Layer 6 of a small transformer language model trained on English Wikipedia (10 layers, counted from 0, width 64).
Take only the direct path to the model's output, skipping the later layers: a vector added to the residual stream pushes a token's score in proportion to its dot product with that token's output vector.

Output vectors of the tokens that the questions are about. A number n stands for (n - 500) times 0.0088.
" Event": 486 547 560 449 415 579 445 587 449 513 405 461 453 447 391 555 411 436 529 526 386 502 486 543 583 464 461 550 531 407 636 408 546 424 369 445 383 535 406 443 497 607 447 428 577 502 523 485 539 534 505 504 582 588 619 423 586 481 527 570 510 427 568 459
" ==\n": 547 507 514 608 443 514 587 422 584 500 414 444 447 487 460 587 530 437 578 497 336 550 540 713 503 622 421 519 506 343 532 613 401 540 386 450 393 593 558 433 556 482 532 424 536 602 568 444 588 527 430 464 544 497 641 368 631 398 488 520 475 589 505 390
"ww": 621 691 349 423 383 462 453 569 476 691 379 441 367 766 269 602 607 445 696 569 270 578 627 536 445 737 373 394 589 404 628 509 385 425 465 427 418 495 400 568 478 605 524 582 563 585 667 344 544 347 477 568 537 734 616 451 495 479 675 496 535 449 428 450
"ances": 577 489 396 541 388 678 650 470 619 511 418 516 385 370 431 532 464 488 589 568 327 531 522 495 575 585 445 511 365 469 648 581 588 400 477 538 461 484 498 417 559 603 513 410 500 587 480 357 584 420 302 585 531 570 508 405 422 545 575 529 523 380 495 445
"'": 492 453 451 408 487 561 437 453 547 482 504 593 400 423 479 418 415 536 618 542 490 583 604 525 552 477 454 484 406 429 394 580 546 401 400 447 436 427 500 430 485 570 509 534 486 480 469 471 502 411 557 492 494 443 560 388 524 481 494 494 488 480 579 572
"het": 505 567 372 430 385 585 416 466 597 586 450 411 396 506 451 575 537 471 610 560 342 565 631 546 607 598 428 416 437 413 609 530 363 462 402 511 459 285 361 469 557 590 541 630 593 478 552 418 543 484 534 652 513 536 573 498 669 476 487 439 471 369 536 444
" information": 510 653 500 417 480 452 497 432 511 572 433 505 428 560 365 571 494 403 653 639 334 617 507 573 513 565 461 504 556 435 509 575 422 432 365 487 493 525 431 618 569 551 554 445 487 596 585 402 618 454 356 475 561 630 495 534 578 540 595 558 457 500 459 446
"hood": 573 588 351 474 429 660 529 392 502 503 515 395 417 541 355 622 464 493 640 701 304 531 678 661 646 641 415 593 598 487 557 559 457 425 356 453 402 592 468 650 478 600 379 482 484 651 442 475 520 491 298 487 560 596 607 453 553 513 652 503 521 319 457 408
"emetery": 503 641 355 459 345 648 527 514 558 543 525 405 405 759 395 527 553 450 568 704 391 517 439 558 678 617 409 664 514 542 451 532 344 362 390 548 353 366 591 627 467 595 485 454 679 439 621 391 645 393 359 393 524 528 649 364 467 454 544 651 611 420 531 547
"eng": 501 544 490 416 408 455 470 553 535 502 432 549 447 470 478 443 560 468 558 567 461 506 534 457 560 438 408 534 466 440 576 440 414 454 460 436 401 569 488 467 521 511 560 400 538 578 536 442 516 495 442 503 508 563 490 439 494 473 620 612 499 433 567 407
".\n\n": 519 544 449 500 514 559 524 541 446 500 546 515 479 455 531 553 571 517 656 574 479 455 511 461 607 473 497 484 428 544 431 504 569 562 484 577 506 446 520 491 544 471 462 459 522 500 483 525 502 539 528 413 493 498 599 295 457 559 490 578 417 518 451 508
".\n": 531 573 464 526 494 509 554 530 477 528 516 529 445 500 432 544 596 504 628 633 478 483 585 500 558 494 479 443 386 516 402 545 533 504 482 580 480 429 521 513 565 522 434 477 522 493 493 489 506 536 530 412 506 510 596 324 466 548 530 605 432 538 484 439
"inning": 522 730 359 401 371 422 581 502 513 675 346 494 425 625 365 555 481 381 723 547 443 608 517 455 541 548 435 410 614 459 593 555 508 484 491 461 460 563 494 447 477 578 521 430 576 446 626 567 547 487 361 579 535 575 534 602 636 403 503 576 608 377 666 534
"uary": 388 573 511 403 358 427 407 544 416 493 598 373 375 472 298 709 469 476 590 656 297 440 602 672 659 616 392 670 503 509 521 401 295 426 455 516 355 337 319 425 543 540 476 455 607 548 510 348 640 366 446 545 536 644 540 519 620 314 594 590 625 487 497 449
".)": 504 547 329 510 430 462 465 552 511 536 543 490 462 573 472 481 482 472 727 631 425 603 680 374 659 556 464 448 449 540 503 455 581 491 527 563 420 339 345 543 498 538 407 461 498 432 496 406 534 390 457 440 517 482 610 448 450 450 482 608 470 446 449 541
"ima": 532 643 471 424 378 469 548 534 616 555 500 392 476 486 435 575 476 349 659 582 479 513 577 534 578 493 443 633 339 435 517 547 460 464 512 513 382 418 402 492 479 566 525 474 576 492 487 464 533 426 362 565 521 669 502 535 505 568 541 507 570 402 619 452
"oman": 450 512 408 512 382 532 462 533 518 732 426 460 391 597 392 598 496 484 682 611 427 574 670 446 625 476 460 516 585 488 602 515 459 341 340 414 424 422 469 481 618 675 488 398 516 461 536 541 579 458 376 462 518 675 500 516 674 468 534 608 593 454 606 455
"ceded": 529 703 457 386 325 444 442 525 520 630 394 474 386 372 350 408 563 402 562 497 587 458 586 557 531 691 408 556 564 389 569 420 500 376 518 453 508 490 474 509 517 553 472 419 502 533 631 503 612 389 368 552 528 604 676 467 502 378 572 458 582 503 604 454
" Ont": 491 665 411 423 395 496 477 490 491 596 373 354 488 538 358 591 512 401 612 552 351 580 581 672 612 734 399 484 573 443 597 645 436 500 483 473 404 420 464 639 524 664 515 387 523 597 622 371 625 379 436 482 535 613 604 532 557 331 586 559 559 439 545 443
"ices": 572 539 448 609 389 584 445 480 522 762 421 460 356 386 326 529 416 554 707 649 362 482 489 524 612 606 429 583 328 328 629 519 438 376 456 573 415 522 469 550 536 583 459 421 400 536 534 415 588 547 466 525 516 603 514 449 545 368 437 611 521 517 449 438
" Navicula": 631 843 345 209 170 519 423 509 642 760 318 213 375 774 143 561 521 292 871 841 232 608 778 645 738 973 251 625 521 214 856 538 288 344 386 337 238 404 477 591 508 878 452 374 522 592 784 170 779 236 285 379 681 845 889 370 534 395 564 742 620 390 638 555
" themsel": 643 837 343 207 173 524 418 522 629 750 334 210 387 796 119 561 535 275 875 858 237 599 800 634 726 941 243 627 526 217 875 534 286 330 385 335 242 403 472 583 512 874 444 373 514 571 786 188 781 245 261 378 699 848 886 359 534 407 559 737 630 413 634 570
"gian": 511 690 478 438 343 460 443 390 611 647 356 525 410 590 293 425 464 325 724 511 417 480 565 534 635 733 446 486 576 438 698 469 407 418 349 365 467 442 419 623 495 666 335 489 594 623 424 472 577 403 421 249 537 534 625 469 694 444 546 676 579 309 641 474
"°E": 442 475 417 472 336 572 535 550 577 609 539 351 535 597 374 408 610 425 605 733 512 532 491 529 636 622 398 593 453 483 609 629 546 419 471 526 406 329 375 618 617 629 570 471 479 554 583 356 549 492 437 375 585 544 605 507 592 591 503 571 456 552 561 557
"abeth": 546 690 403 398 337 429 467 465 484 674 500 291 444 592 315 424 545 392 568 623 409 524 807 627 629 673 376 579 527 463 838 511 444 362 372 332 534 348 506 662 505 682 612 500 643 542 470 146 602 419 181 582 529 756 700 399 494 311 557 641 527 367 542 636
"most": 584 577 495 521 413 529 342 590 482 533 412 405 352 503 441 460 502 569 630 561 301 528 610 520 571 538 438 477 408 461 661 486 414 470 493 465 519 424 435 444 500 527 541 383 550 561 510 401 511 312 509 611 553 649 624 525 532 437 614 525 504 265 371 471
"bed": 610 651 413 481 362 515 468 504 450 485 416 469 486 529 373 504 647 403 643 681 367 540 624 517 497 615 455 592 574 485 512 438 557 512 384 512 519 496 560 459 520 634 451 492 465 635 557 529 561 300 420 432 518 581 577 500 567 341 486 627 466 494 410 423
"iform": 504 606 527 470 345 555 460 504 665 564 485 503 439 495 300 680 505 506 640 472 490 440 537 550 458 621 431 513 470 455 576 542 321 523 371 572 377 492 362 529 502 589 518 456 513 457 553 330 594 473 370 502 513 630 508 390 556 434 615 562 490 340 587 456
"ese": 399 608 500 500 412 559 419 559 562 616 414 391 441 555 489 599 619 374 680 552 523 576 645 540 575 545 388 443 586 511 574 533 416 377 396 437 353 565 449 523 450 590 445 428 578 489 424 506 655 428 514 365 511 557 545 455 537 428 459 412 472 417 578 481

Output weights of attention head 0. The head adds the sum of these rows, row i times number i of z. A number n stands for (n - 500) times 0.004.
o0: 643 563 434 647 534 395 559 430 287 639 429 365 459 334 370 493 543 526 619 511 430 695 592 387 723 637 609 349 617 577 644 681 534 675 680 782 679 463 485 318 535 509 429 624 622 412 519 740 421 289 402 523 648 521 556 623 384 411 593 382 381 728 631 359
o1: 404 609 540 536 370 443 527 459 423 403 518 287 573 448 575 770 395 454 452 488 492 513 422 527 346 660 178 561 571 644 529 583 542 329 496 349 494 468 657 795 709 723 670 651 595 493 590 421 629 622 447 466 458 513 278 652 462 609 462 468 177 437 407 496
o2: 416 499 474 367 436 389 397 420 438 467 464 596 369 485 667 452 645 455 641 467 576 607 566 507 533 362 374 476 587 534 399 445 505 576 608 512 551 457 448 143 334 455 563 608 496 730 363 550 496 523 637 568 615 561 408 531 543 542 491 493 688 512 648 689
o3: 469 475 435 461 629 443 398 365 553 519 511 380 370 549 443 605 650 461 425 502 594 517 539 336 493 370 689 368 416 667 525 538 674 498 605 609 637 296 636 432 401 666 431 635 585 471 500 529 338 680 568 508 818 579 495 635 344 489 491 552 488 597 501 395
o4: 489 805 499 639 580 302 631 859 472 577 388 496 580 519 483 361 329 522 598 526 462 505 472 657 349 542 369 494 687 473 547 459 607 466 348 284 527 499 626 484 474 597 713 500 452 462 686 648 339 303 531 503 182 448 451 590 471 650 547 353 535 531 441 368
o5: 554 426 570 512 461 503 380 363 550 499 435 476 519 517 475 586 589 484 653 409 492 478 520 416 516 663 653 465 496 829 547 739 379 587 472 449 388 509 356 725 641 472 365 662 580 443 579 709 619 568 432 348 737 339 449 479 491 584 532 418 325 532 592 550
o6: 391 420 488 475 447 499 447 368 419 598 574 504 490 460 574 342 628 508 241 558 591 773 273 372 516 499 184 580 551 476 277 336 523 367 311 289 508 666 543 461 459 491 401 414 95 482 474 254 684 563 556 530 857 516 304 634 523 402 548 504 532 506 335 716
o7: 530 621 547 603 409 562 539 338 504 509 584 335 561 588 551 515 365 546 594 352 450 660 345 578 543 662 389 608 535 464 565 530 444 491 683 505 420 552 459 450 544 507 481 643 517 470 512 597 759 626 488 476 634 390 487 532 378 443 533 403 342 473 447 532
o8: 322 518 681 633 576 424 519 254 850 548 511 339 621 719 558 396 466 564 349 307 445 415 533 560 473 301 716 592 411 549 352 454 599 510 471 444 432 518 461 500 190 514 371 326 441 522 345 504 446 616 487 402 465 577 420 505 464 535 485 536 528 476 574 686
o9: 417 582 439 427 490 703 492 638 499 424 447 628 524 414 363 442 520 685 676 370 465 491 418 460 371 520 565 417 528 642 424 436 642 484 561 277 607 529 583 491 549 515 449 553 531 512 497 374 152 496 393 417 544 535 346 445 636 506 361 346 409 337 433 562
o10: 498 325 361 683 688 635 336 349 499 407 828 273 534 618 605 428 499 423 542 620 541 365 450 349 800 492 477 461 333 253 426 365 686 407 572 612 550 441 608 676 431 511 275 535 439 387 442 492 515 536 633 572 478 507 863 554 247 382 433 566 433 682 258 434
o11: 366 623 339 596 308 592 607 660 678 603 519 599 549 577 408 327 596 479 631 542 434 358 393 407 587 543 662 552 401 660 493 563 582 542 381 383 308 491 588 630 486 592 506 354 351 340 740 460 399 451 556 509 450 273 540 538 551 668 552 323 461 631 504 317
o12: 428 488 596 389 550 513 624 376 492 332 657 518 419 505 450 629 769 534 554 508 483 557 567 665 472 439 455 429 558 481 484 441 441 399 644 593 560 516 500 458 574 464 473 476 512 580 293 403 603 568 384 637 303 808 483 449 544 533 506 648 489 665 516 490
o13: 447 380 383 271 523 726 393 456 490 495 529 589 524 493 474 649 647 530 547 571 656 460 409 371 528 405 535 506 335 507 377 553 582 466 537 526 643 551 459 600 639 482 422 413 398 519 443 262 552 560 482 437 616 434 486 297 552 632 393 613 427 383 348 741
o14: 481 484 543 381 622 625 425 438 547 362 471 527 480 568 458 518 528 563 287 490 552 482 458 427 532 395 522 459 476 406 482 465 467 528 546 577 606 290 583 577 456 610 386 568 603 697 361 576 504 698 419 464 494 587 667 560 386 455 486 597 533 541 382 412
o15: 520 424 484 479 561 566 477 479 534 749 298 392 602 521 200 514 666 574 430 403 556 611 557 427 592 392 677 624 498 526 612 608 428 600 547 467 686 548 523 296 493 539 557 313 404 325 670 543 389 191 328 554 529 339 402 578 521 585 456 352 525 508 454 582
o16: 679 317 443 576 453 325 434 463 512 584 502 399 501 379 367 503 688 566 601 585 500 487 619 666 506 315 566 490 503 760 724 413 391 530 320 534 672 407 384 728 606 329 461 524 421 272 566 647 388 359 537 431 386 451 671 372 512 380 393 406 953 496 585 408
o17: 453 584 504 572 233 584 686 577 634 455 511 431 465 555 341 390 493 476 641 322 480 610 419 571 487 536 677 496 583 480 554 599 502 461 641 487 455 391 525 351 549 623 665 516 649 481 544 526 474 629 535 543 432 532 365 544 426 601 442 312 328 553 558 335
o18: 296 251 560 482 286 685 413 520 380 428 497 516 504 467 410 588 165 466 723 299 476 643 623 520 476 540 497 366 757 468 547 160 542 445 427 145 700 505 335 587 380 506 473 288 676 589 607 468 669 462 423 553 427 675 158 422 461 552 411 305 484 255 340 563
o19: 449 404 467 476 487 412 622 433 548 464 625 602 520 441 636 365 642 491 489 374 360 407 475 585 315 604 535 650 642 430 491 482 535 601 602 411 419 545 642 458 477 483 673 414 388 358 495 619 644 604 487 753 644 546 519 745 652 583 435 388 617 596 475 537
o20: 453 741 550 483 652 308 457 316 408 456 482 551 463 433 480 543 304 522 535 590 451 505 543 604 306 412 356 313 515 591 466 555 666 486 545 440 637 717 485 536 699 472 459 562 444 597 453 471 511 474 546 569 589 648 620 477 422 399 275 497 561 471 467 735
o21: 319 615 452 435 622 288 561 337 670 473 639 454 341 675 651 485 624 392 468 498 476 584 521 573 517 543 594 512 590 567 519 530 499 305 425 308 356 432 615 438 436 679 438 253 353 523 475 496 706 704 585 690 611 598 535 581 488 609 474 513 456 561 573 404
o22: 350 444 566 477 572 606 581 503 581 550 549 506 448 638 299 578 448 549 624 536 561 479 532 522 495 492 626 398 424 349 460 632 466 508 434 474 470 632 584 341 645 542 604 135 496 621 706 344 589 391 565 457 506 582 439 412 502 590 529 518 450 571 472 401
o23: 481 632 629 633 547 564 533 599 510 467 531 626 322 511 392 398 469 473 516 586 369 506 512 560 368 339 571 442 510 476 501 227 614 552 594 593 482 557 594 583 494 495 412 484 598 396 387 368 437 565 474 591 467 587 603 473 408 410 730 605 578 549 423 458
o24: 559 701 495 594 495 437 606 505 481 549 295 694 455 528 471 442 288 421 358 724 490 513 565 519 408 410 598 347 339 571 518 513 646 579 390 622 475 695 401 640 523 497 584 627 437 597 621 510 466 468 613 477 409 444 571 420 463 575 519 616 517 585 544 505
o25: 434 421 552 484 368 457 516 627 599 577 628 478 521 523 513 429 550 448 495 406 512 548 414 372 652 411 367 553 491 601 389 332 584 429 602 386 446 293 446 536 480 526 457 426 359 499 401 559 510 497 557 429 438 558 339 550 492 456 459 508 423 566 594 451
o26: 526 610 409 482 167 732 603 468 377 701 205 567 687 568 442 498 257 431 348 506 571 523 443 451 660 468 420 477 387 446 569 557 470 715 397 629 511 752 205 330 260 480 733 577 422 598 805 636 615 286 490 392 414 155 383 549 527 533 516 410 560 563 372 495
o27: 549 629 660 411 382 373 541 551 312 577 449 445 528 609 600 591 184 408 349 440 588 294 479 465 347 451 170 506 422 487 489 531 545 429 451 352 431 366 509 522 368 623 488 623 553 498 416 590 521 557 601 506 367 491 453 619 432 503 381 629 453 372 492 421
o28: 628 375 511 354 698 473 460 544 242 681 388 637 365 444 338 665 504 438 374 507 524 448 514 341 401 474 555 440 513 406 511 565 564 464 588 497 654 454 473 248 393 442 334 337 556 331 393 425 382 382 457 672 604 650 455 513 479 587 481 634 472 369 536 615
o29: 570 494 556 515 355 351 621 611 349 588 525 478 572 478 486 546 420 328 549 550 555 427 622 537 444 443 484 550 510 416 512 460 512 474 689 642 548 431 440 434 433 443 614 689 684 381 526 451 416 415 583 550 444 514 443 510 330 549 482 579 516 457 612 448
o30: 537 409 271 568 543 756 456 556 865 419 645 367 526 582 502 583 330 655 567 500 392 610 409 626 642 528 618 572 394 428 606 483 617 486 447 539 447 433 522 510 623 605 633 257 364 450 492 500 468 539 495 409 126 478 610 333 562 674 476 410 473 327 454 677
o31: 453 455 503 482 557 442 403 489 445 428 483 389 534 381 360 588 626 485 629 535 557 581 557 561 307 627 658 425 564 543 557 664 508 441 461 497 641 550 646 614 626 572 456 511 620 429 695 324 444 480 317 533 642 520 353 480 572 608 445 401 317 489 388 380
o32: 390 587 445 517 440 513 535 503 587 533 530 542 651 412 495 429 798 472 421 476 320 489 273 515 607 546 341 730 643 583 399 458 425 510 597 482 453 564 498 602 576 430 530 390 347 389 506 487 627 407 344 615 494 463 455 648 536 446 588 322 490 687 480 565
o33: 620 522 581 556 407 443 693 405 415 645 519 444 535 461 541 480 457 496 231 684 486 443 382 396 498 422 442 672 340 473 364 818 412 419 387 490 406 482 621 644 656 495 480 495 396 354 479 403 468 555 633 367 702 381 592 496 527 360 464 504 461 483 638 411
o34: 615 399 645 416 620 553 354 484 484 484 550 560 511 453 556 536 575 549 420 681 473 365 421 573 324 541 439 486 450 499 414 689 418 637 308 530 427 398 616 603 610 432 410 586 462 488 525 623 576 658 464 377 663 504 587 522 641 536 638 527 605 570 435 639
o35: 539 669 389 351 525 310 493 747 468 493 271 574 447 340 545 339 450 507 341 375 606 612 694 348 541 534 498 520 600 438 631 414 447 467 606 401 610 391 561 363 681 617 672 516 508 668 376 527 354 410 577 661 476 502 534 542 562 315 254 541 431 327 596 487
o36: 528 412 459 482 495 283 510 280 326 623 545 347 439 446 667 529 399 478 625 399 553 496 701 566 470 494 616 544 560 395 629 539 532 508 563 481 656 442 508 398 450 493 481 368 534 412 420 583 742 554 589 725 639 551 564 412 529 535 262 500 630 334 576 618
o37: 558 575 512 513 522 445 514 521 343 505 406 586 469 475 490 583 763 359 690 627 587 431 556 580 455 430 454 566 504 534 554 495 455 486 655 707 524 639 388 565 525 415 508 681 569 382 419 388 564 380 411 594 369 348 553 406 428 734 656 720 488 574 460 675
o38: 338 540 442 537 646 572 356 506 543 480 391 478 343 472 377 510 565 532 551 626 477 583 608 560 597 348 550 436 462 693 468 438 626 493 378 466 601 411 637 432 474 629 583 418 435 656 489 436 457 482 496 457 477 615 318 482 651 484 496 475 489 511 383 637
o39: 388 435 430 530 411 502 410 531 614 367 545 512 497 351 652 381 846 639 784 407 521 359 418 612 324 422 405 504 635 619 347 587 452 606 307 399 477 647 576 477 479 398 564 568 504 517 456 480 279 506 526 455 472 364 513 463 709 546 472 299 800 572 476 589
o40: 486 678 496 403 436 413 589 513 286 661 560 662 593 516 482 355 536 575 705 693 503 491 533 348 477 483 578 358 371 578 413 407 766 735 671 607 627 549 686 476 628 470 362 446 329 398 623 267 331 312 488 473 824 626 494 529 441 669 715 523 530 549 712 590
o41: 472 625 378 529 623 432 528 483 601 562 387 481 280 501 491 500 576 519 669 460 569 581 649 435 576 441 636 433 503 687 616 547 615 561 574 536 586 624 496 503 748 663 683 389 473 508 384 595 484 444 646 437 558 337 641 459 469 600 448 588 399 464 501 629
o42: 354 641 495 337 576 477 495 163 415 516 377 557 607 472 494 597 908 585 348 551 608 471 688 438 516 555 385 475 412 867 568 448 320 499 409 456 519 755 419 661 493 489 411 709 341 578 582 406 594 415 327 589 787 442 441 599 629 349 584 627 576 687 413 561
o43: 514 413 475 253 485 462 410 621 559 476 545 696 539 442 386 515 724 462 349 454 587 509 414 469 397 378 469 485 576 484 502 287 451 556 688 597 646 400 411 502 558 398 514 624 504 545 509 517 520 610 472 550 611 547 583 550 365 432 411 567 742 538 418 449
o44: 439 582 543 330 679 367 363 250 464 299 473 615 443 510 588 606 571 463 434 457 337 460 341 591 360 616 281 428 756 650 508 466 379 500 456 399 537 657 435 710 594 457 351 377 509 576 424 602 722 566 373 521 703 611 651 668 394 418 581 433 601 520 455 483
o45: 522 680 657 643 566 512 565 427 559 427 405 321 691 502 470 468 452 535 183 577 462 527 511 589 532 392 324 708 505 378 478 564 292 276 482 328 496 446 573 591 618 493 606 731 516 551 478 503 408 486 509 547 324 532 534 566 428 228 416 426 467 541 460 627
o46: 589 685 340 458 424 792 534 423 422 378 433 522 467 482 512 372 444 613 451 409 415 377 361 511 505 394 567 508 461 367 547 554 651 601 632 608 580 356 616 246 272 573 482 668 565 431 261 557 300 701 433 612 488 491 707 624 564 430 403 405 606 423 311 623
o47: 553 739 529 601 514 367 694 481 557 639 549 530 565 570 558 475 211 577 370 555 424 465 539 422 555 612 453 500 317 537 642 364 576 579 579 576 369 568 486 761 759 523 567 413 325 513 606 582 721 479 641 426 559 488 692 497 419 329 581 677 472 550 603 373
o48: 454 486 530 420 542 451 412 373 508 459 472 442 679 422 769 486 540 593 548 367 482 472 552 614 444 446 280 668 561 611 453 404 499 494 498 274 575 550 413 577 407 429 529 593 353 524 331 656 523 459 412 488 466 422 393 493 727 434 365 424 596 378 449 840
o49: 465 730 494 406 479 438 432 509 657 432 413 509 488 538 408 446 705 338 312 520 526 548 652 439 526 385 627 409 454 705 688 293 566 328 567 431 547 351 414 691 468 641 348 588 423 386 374 474 316 561 476 578 381 526 558 570 479 438 475 626 324 562 446 459
o50: 467 453 516 567 472 561 657 593 393 589 629 476 568 472 573 449 681 430 481 621 493 507 494 569 592 340 473 683 575 312 290 435 476 410 635 510 570 363 605 224 237 376 568 721 564 417 435 433 314 529 595 539 511 521 402 530 443 470 537 456 580 560 504 571
o51: 349 763 353 418 365 496 499 634 623 512 367 513 521 482 707 361 623 501 633 428 517 463 577 449 657 505 432 693 544 631 459 490 419 531 542 342 423 435 593 397 576 603 671 520 468 612 437 496 399 438 640 593 478 309 453 497 603 479 473 372 457 428 623 646
o52: 505 487 468 458 581 504 490 644 516 550 520 536 665 417 423 325 660 704 458 491 528 452 246 459 507 562 494 578 522 379 325 624 428 522 379 454 524 463 629 420 594 358 416 337 333 545 599 395 456 449 400 398 655 541 483 465 610 403 478 360 605 530 492 488
o53: 460 555 503 559 426 207 576 537 599 489 743 520 547 498 596 500 409 438 687 522 429 279 516 683 223 646 331 432 505 629 471 558 648 581 477 606 266 635 505 531 558 488 610 581 467 357 534 509 513 525 604 544 438 554 567 639 438 663 501 559 589 565 576 551
o54: 538 435 348 622 650 476 493 150 529 572 500 267 371 501 614 599 494 582 525 428 478 720 463 609 536 644 573 604 531 539 591 758 493 508 421 582 488 644 519 331 461 591 586 443 410 437 471 632 807 619 520 592 736 392 493 513 569 557 480 411 469 477 432 643
o55: 501 212 394 601 527 542 355 508 591 315 515 526 386 469 600 488 535 256 409 568 476 343 614 450 508 486 612 463 529 514 504 498 466 373 280 416 366 559 426 689 324 510 544 591 634 395 505 552 342 567 601 538 434 349 618 581 518 451 417 489 512 506 381 404
o56: 573 370 449 430 339 594 434 455 571 552 650 318 521 499 402 599 514 441 516 382 546 567 429 500 548 499 596 450 471 433 595 580 559 482 632 562 581 327 456 396 550 549 446 486 510 357 510 562 561 624 489 580 446 531 491 486 463 562 281 418 392 501 444 487
o57: 495 219 579 654 399 510 562 395 436 488 768 342 565 512 500 450 317 556 551 579 504 406 573 620 425 447 440 403 399 454 445 474 590 467 338 409 483 314 608 471 310 469 583 686 521 478 647 604 387 603 694 336 578 667 425 597 543 367 377 384 711 562 473 344
o58: 518 509 614 514 479 571 528 482 559 426 521 432 482 479 352 542 522 616 578 472 553 402 471 502 285 511 653 436 422 584 470 730 498 535 474 559 503 507 644 624 683 561 464 604 664 438 507 391 384 676 444 349 685 476 516 466 475 517 518 509 404 460 441 446
o59: 459 408 474 610 450 718 649 327 508 422 583 396 433 600 589 468 646 592 578 464 612 740 539 645 543 467 433 655 510 559 421 419 443 416 528 474 489 499 531 405 319 598 662 970 523 549 337 533 554 714 598 552 486 453 343 510 433 624 543 495 519 538 378 620
o60: 589 491 730 538 416 480 586 575 572 682 592 482 410 611 458 621 529 493 588 468 608 742 627 464 577 557 490 418 495 506 549 472 321 523 651 533 386 341 333 325 587 447 417 733 607 596 487 692 593 550 716 482 387 561 416 341 309 604 702 655 392 664 775 472
o61: 368 505 575 440 555 803 459 438 677 340 521 572 485 467 266 641 459 639 394 451 393 733 410 542 450 378 510 335 603 433 449 350 544 534 690 495 702 496 491 388 626 499 531 511 616 747 485 483 419 628 413 465 489 773 424 505 385 373 493 400 499 570 366 636
o62: 666 222 421 611 624 547 448 562 425 462 505 507 450 363 546 543 202 518 464 702 476 594 438 465 404 525 492 545 439 343 437 590 548 497 416 535 565 573 619 656 728 485 723 509 580 510 663 438 357 433 652 299 684 418 537 423 502 409 465 411 551 305 524 407
o63: 502 421 463 550 287 459 479 629 620 574 648 533 564 487 453 432 483 467 719 533 496 224 461 340 536 472 712 358 206 730 408 581 784 544 478 626 351 367 422 693 414 457 248 404 452 347 539 399 230 511 505 252 469 461 468 362 607 615 457 570 384 504 696 378

Each question shows a token from some text and the vector z that the head gathered there. A number n stands for (n - 500) times 0.0035.

" t": 367 441 494 501 503 441 359 363 630 519 385 539 618 484 593 474 444 556 626 522 425 638 599 573 470 491 415 513 544 428 633 464 437 348 541 520 467 438 620 485 426 529 512 486 519 462 608 437 452 684 434 547 412 522 422 560 517 473 504 484 529 619 283 492
Which of these tokens does it push down most? "ices"

"Rec": 667 490 451 508 650 498 495 552 440 490 256 490 468 258 478 599 630 590 583 494 524 582 589 453 515 463 676 520 435 409 459 477 446 522 411 591 477 222 494 458 406 548 613 480 619 503 429 642 424 419 353 439 518 484 620 442 447 595 511 468 529 572 536 313
Which of these tokens does it push down most? ".\n\n"

"ford": 603 409 561 519 536 506 480 453 496 437 443 578 487 410 419 553 490 507 385 558 436 509 486 533 559 505 588 523 547 576 395 440 515 521 509 491 507 563 507 505 610 499 555 447 392 443 515 496 473 498 593 566 459 591 505 506 455 516 467 539 568 361 401 560
Which two tokens does it push up most, strongest first? "inning", "ima"

" Library": 460 512 463 552 430 524 436 539 536 391 595 470 466 479 624 406 464 477 385 477 408 531 419 488 503 473 502 590 447 499 517 448 429 551 563 483 515 489 447 429 361 470 502 493 487 535 592 547 476 523 485 475 438 485 551 581 505 536 534 589 514 420 496 491
Which of these tokens does it push down most? "inning"

" in": 582 446 538 450 543 504 395 436 441 511 388 500 589 468 503 518 520 523 545 520 534 479 545 588 592 445 545 429 532 472 531 486 498 376 510 504 478 591 565 540 530 607 504 484 538 402 511 470 454 497 424 487 414 543 502 489 465 403 481 510 546 582 457 450
Which of these tokens does it push up most? "ww"

"Ad": 444 395 557 416 547 409 423 549 699 523 450 447 552 447 481 559 524 527 626 493 494 516 521 542 458 523 570 454 468 461 652 376 522 327 359 475 532 511 518 557 359 558 463 457 507 523 553 477 637 490 509 538 431 458 557 464 480 449 389 572 521 611 409 416
Which of these tokens does it push up most? "ese"

" l": 292 527 440 497 410 477 403 458 587 461 471 445 458 571 631 471 420 499 580 382 390 520 592 420 434 471 488 622 527 487 578 511 355 547 505 531 495 398 492 394 265 457 427 492 493 538 493 472 449 492 425 474 485 391 474 597 506 510 573 460 462 492 571 500
Which of these tokens does it push up most? " Event"

" him": 555 471 484 552 427 511 517 466 525 478 536 429 530 511 507 492 486 441 561 492 540 546 554 537 500 435 465 403 539 438 549 551 444 447 545 448 519 452 572 485 482 557 544 463 554 427 469 478 468 503 453 405 450 514 592 578 503 529 517 466 475 589 536 475
Which two tokens does it push up most, strongest first? "hood", " information"

" frequ": 586 355 551 482 595 451 493 397 363 466 456 512 480 452 513 516 577 380 352 567 523 461 457 543 591 449 600 525 552 498 348 439 516 511 589 584 496 549 498 560 602 523 587 574 553 422 547 532 510 462 524 518 545 515 451 496 399 459 442 422 438 396 494 440
Which of these tokens does it push up most? "ceded"

"en": 367 530 618 459 367 575 605 511 561 501 475 453 512 653 487 413 302 333 470 410 577 504 473 492 556 500 576 596 475 443 454 446 426 476 552 513 519 614 567 531 559 545 718 424 448 445 520 508 632 532 422 631 424 526 509 463 444 350 495 555 533 412 317 562
Which two tokens does it push up most, strongest first? "gian", "ese"

" Tro": 450 410 560 554 439 510 478 550 576 478 509 534 520 531 649 560 556 580 277 446 400 444 499 470 488 550 513 421 377 415 650 376 548 531 544 489 346 478 524 572 388 505 488 609 457 668 591 509 481 492 517 586 594 372 521 410 510 467 535 672 636 637 491 407
Which two tokens does it push up most, strongest first? "emetery", "°E"

"ential": 541 464 423 493 406 533 345 560 486 536 512 408 529 608 562 585 540 523 640 352 530 454 638 451 445 407 523 465 551 480 667 584 341 454 459 403 592 482 461 426 482 550 429 435 496 378 484 471 448 319 364 358 493 464 619 402 581 500 604 519 490 579 624 517
Which of these tokens does it push up most? "ances"

"2": 469 580 496 606 580 510 338 427 548 509 577 494 544 517 554 512 572 547 532 485 520 504 459 465 544 501 499 570 466 608 497 533 422 336 434 564 529 575 503 509 458 587 540 624 436 514 489 469 495 693 506 529 345 597 398 593 596 524 504 580 580 527 365 499
Which of these tokens does it push down most? " ==\n"

" his": 529 502 505 519 431 543 495 466 492 527 498 432 516 514 536 457 395 483 650 507 493 526 506 512 479 453 463 424 556 441 555 547 456 377 535 515 501 448 536 492 418 523 493 491 547 422 491 410 478 518 451 454 431 485 546 616 529 473 492 499 534 621 509 453
Which of these tokens does it push up most? "hood"

" to": 599 444 494 531 504 512 354 478 500 500 533 527 564 520 531 542 545 574 408 424 499 457 543 518 587 462 537 447 492 506 596 488 429 502 516 458 485 558 568 500 522 583 435 423 370 516 584 469 431 530 531 503 449 476 529 466 557 514 548 594 591 552 467 531
Which two tokens does it push up most, strongest first? ".\n", ".\n\n"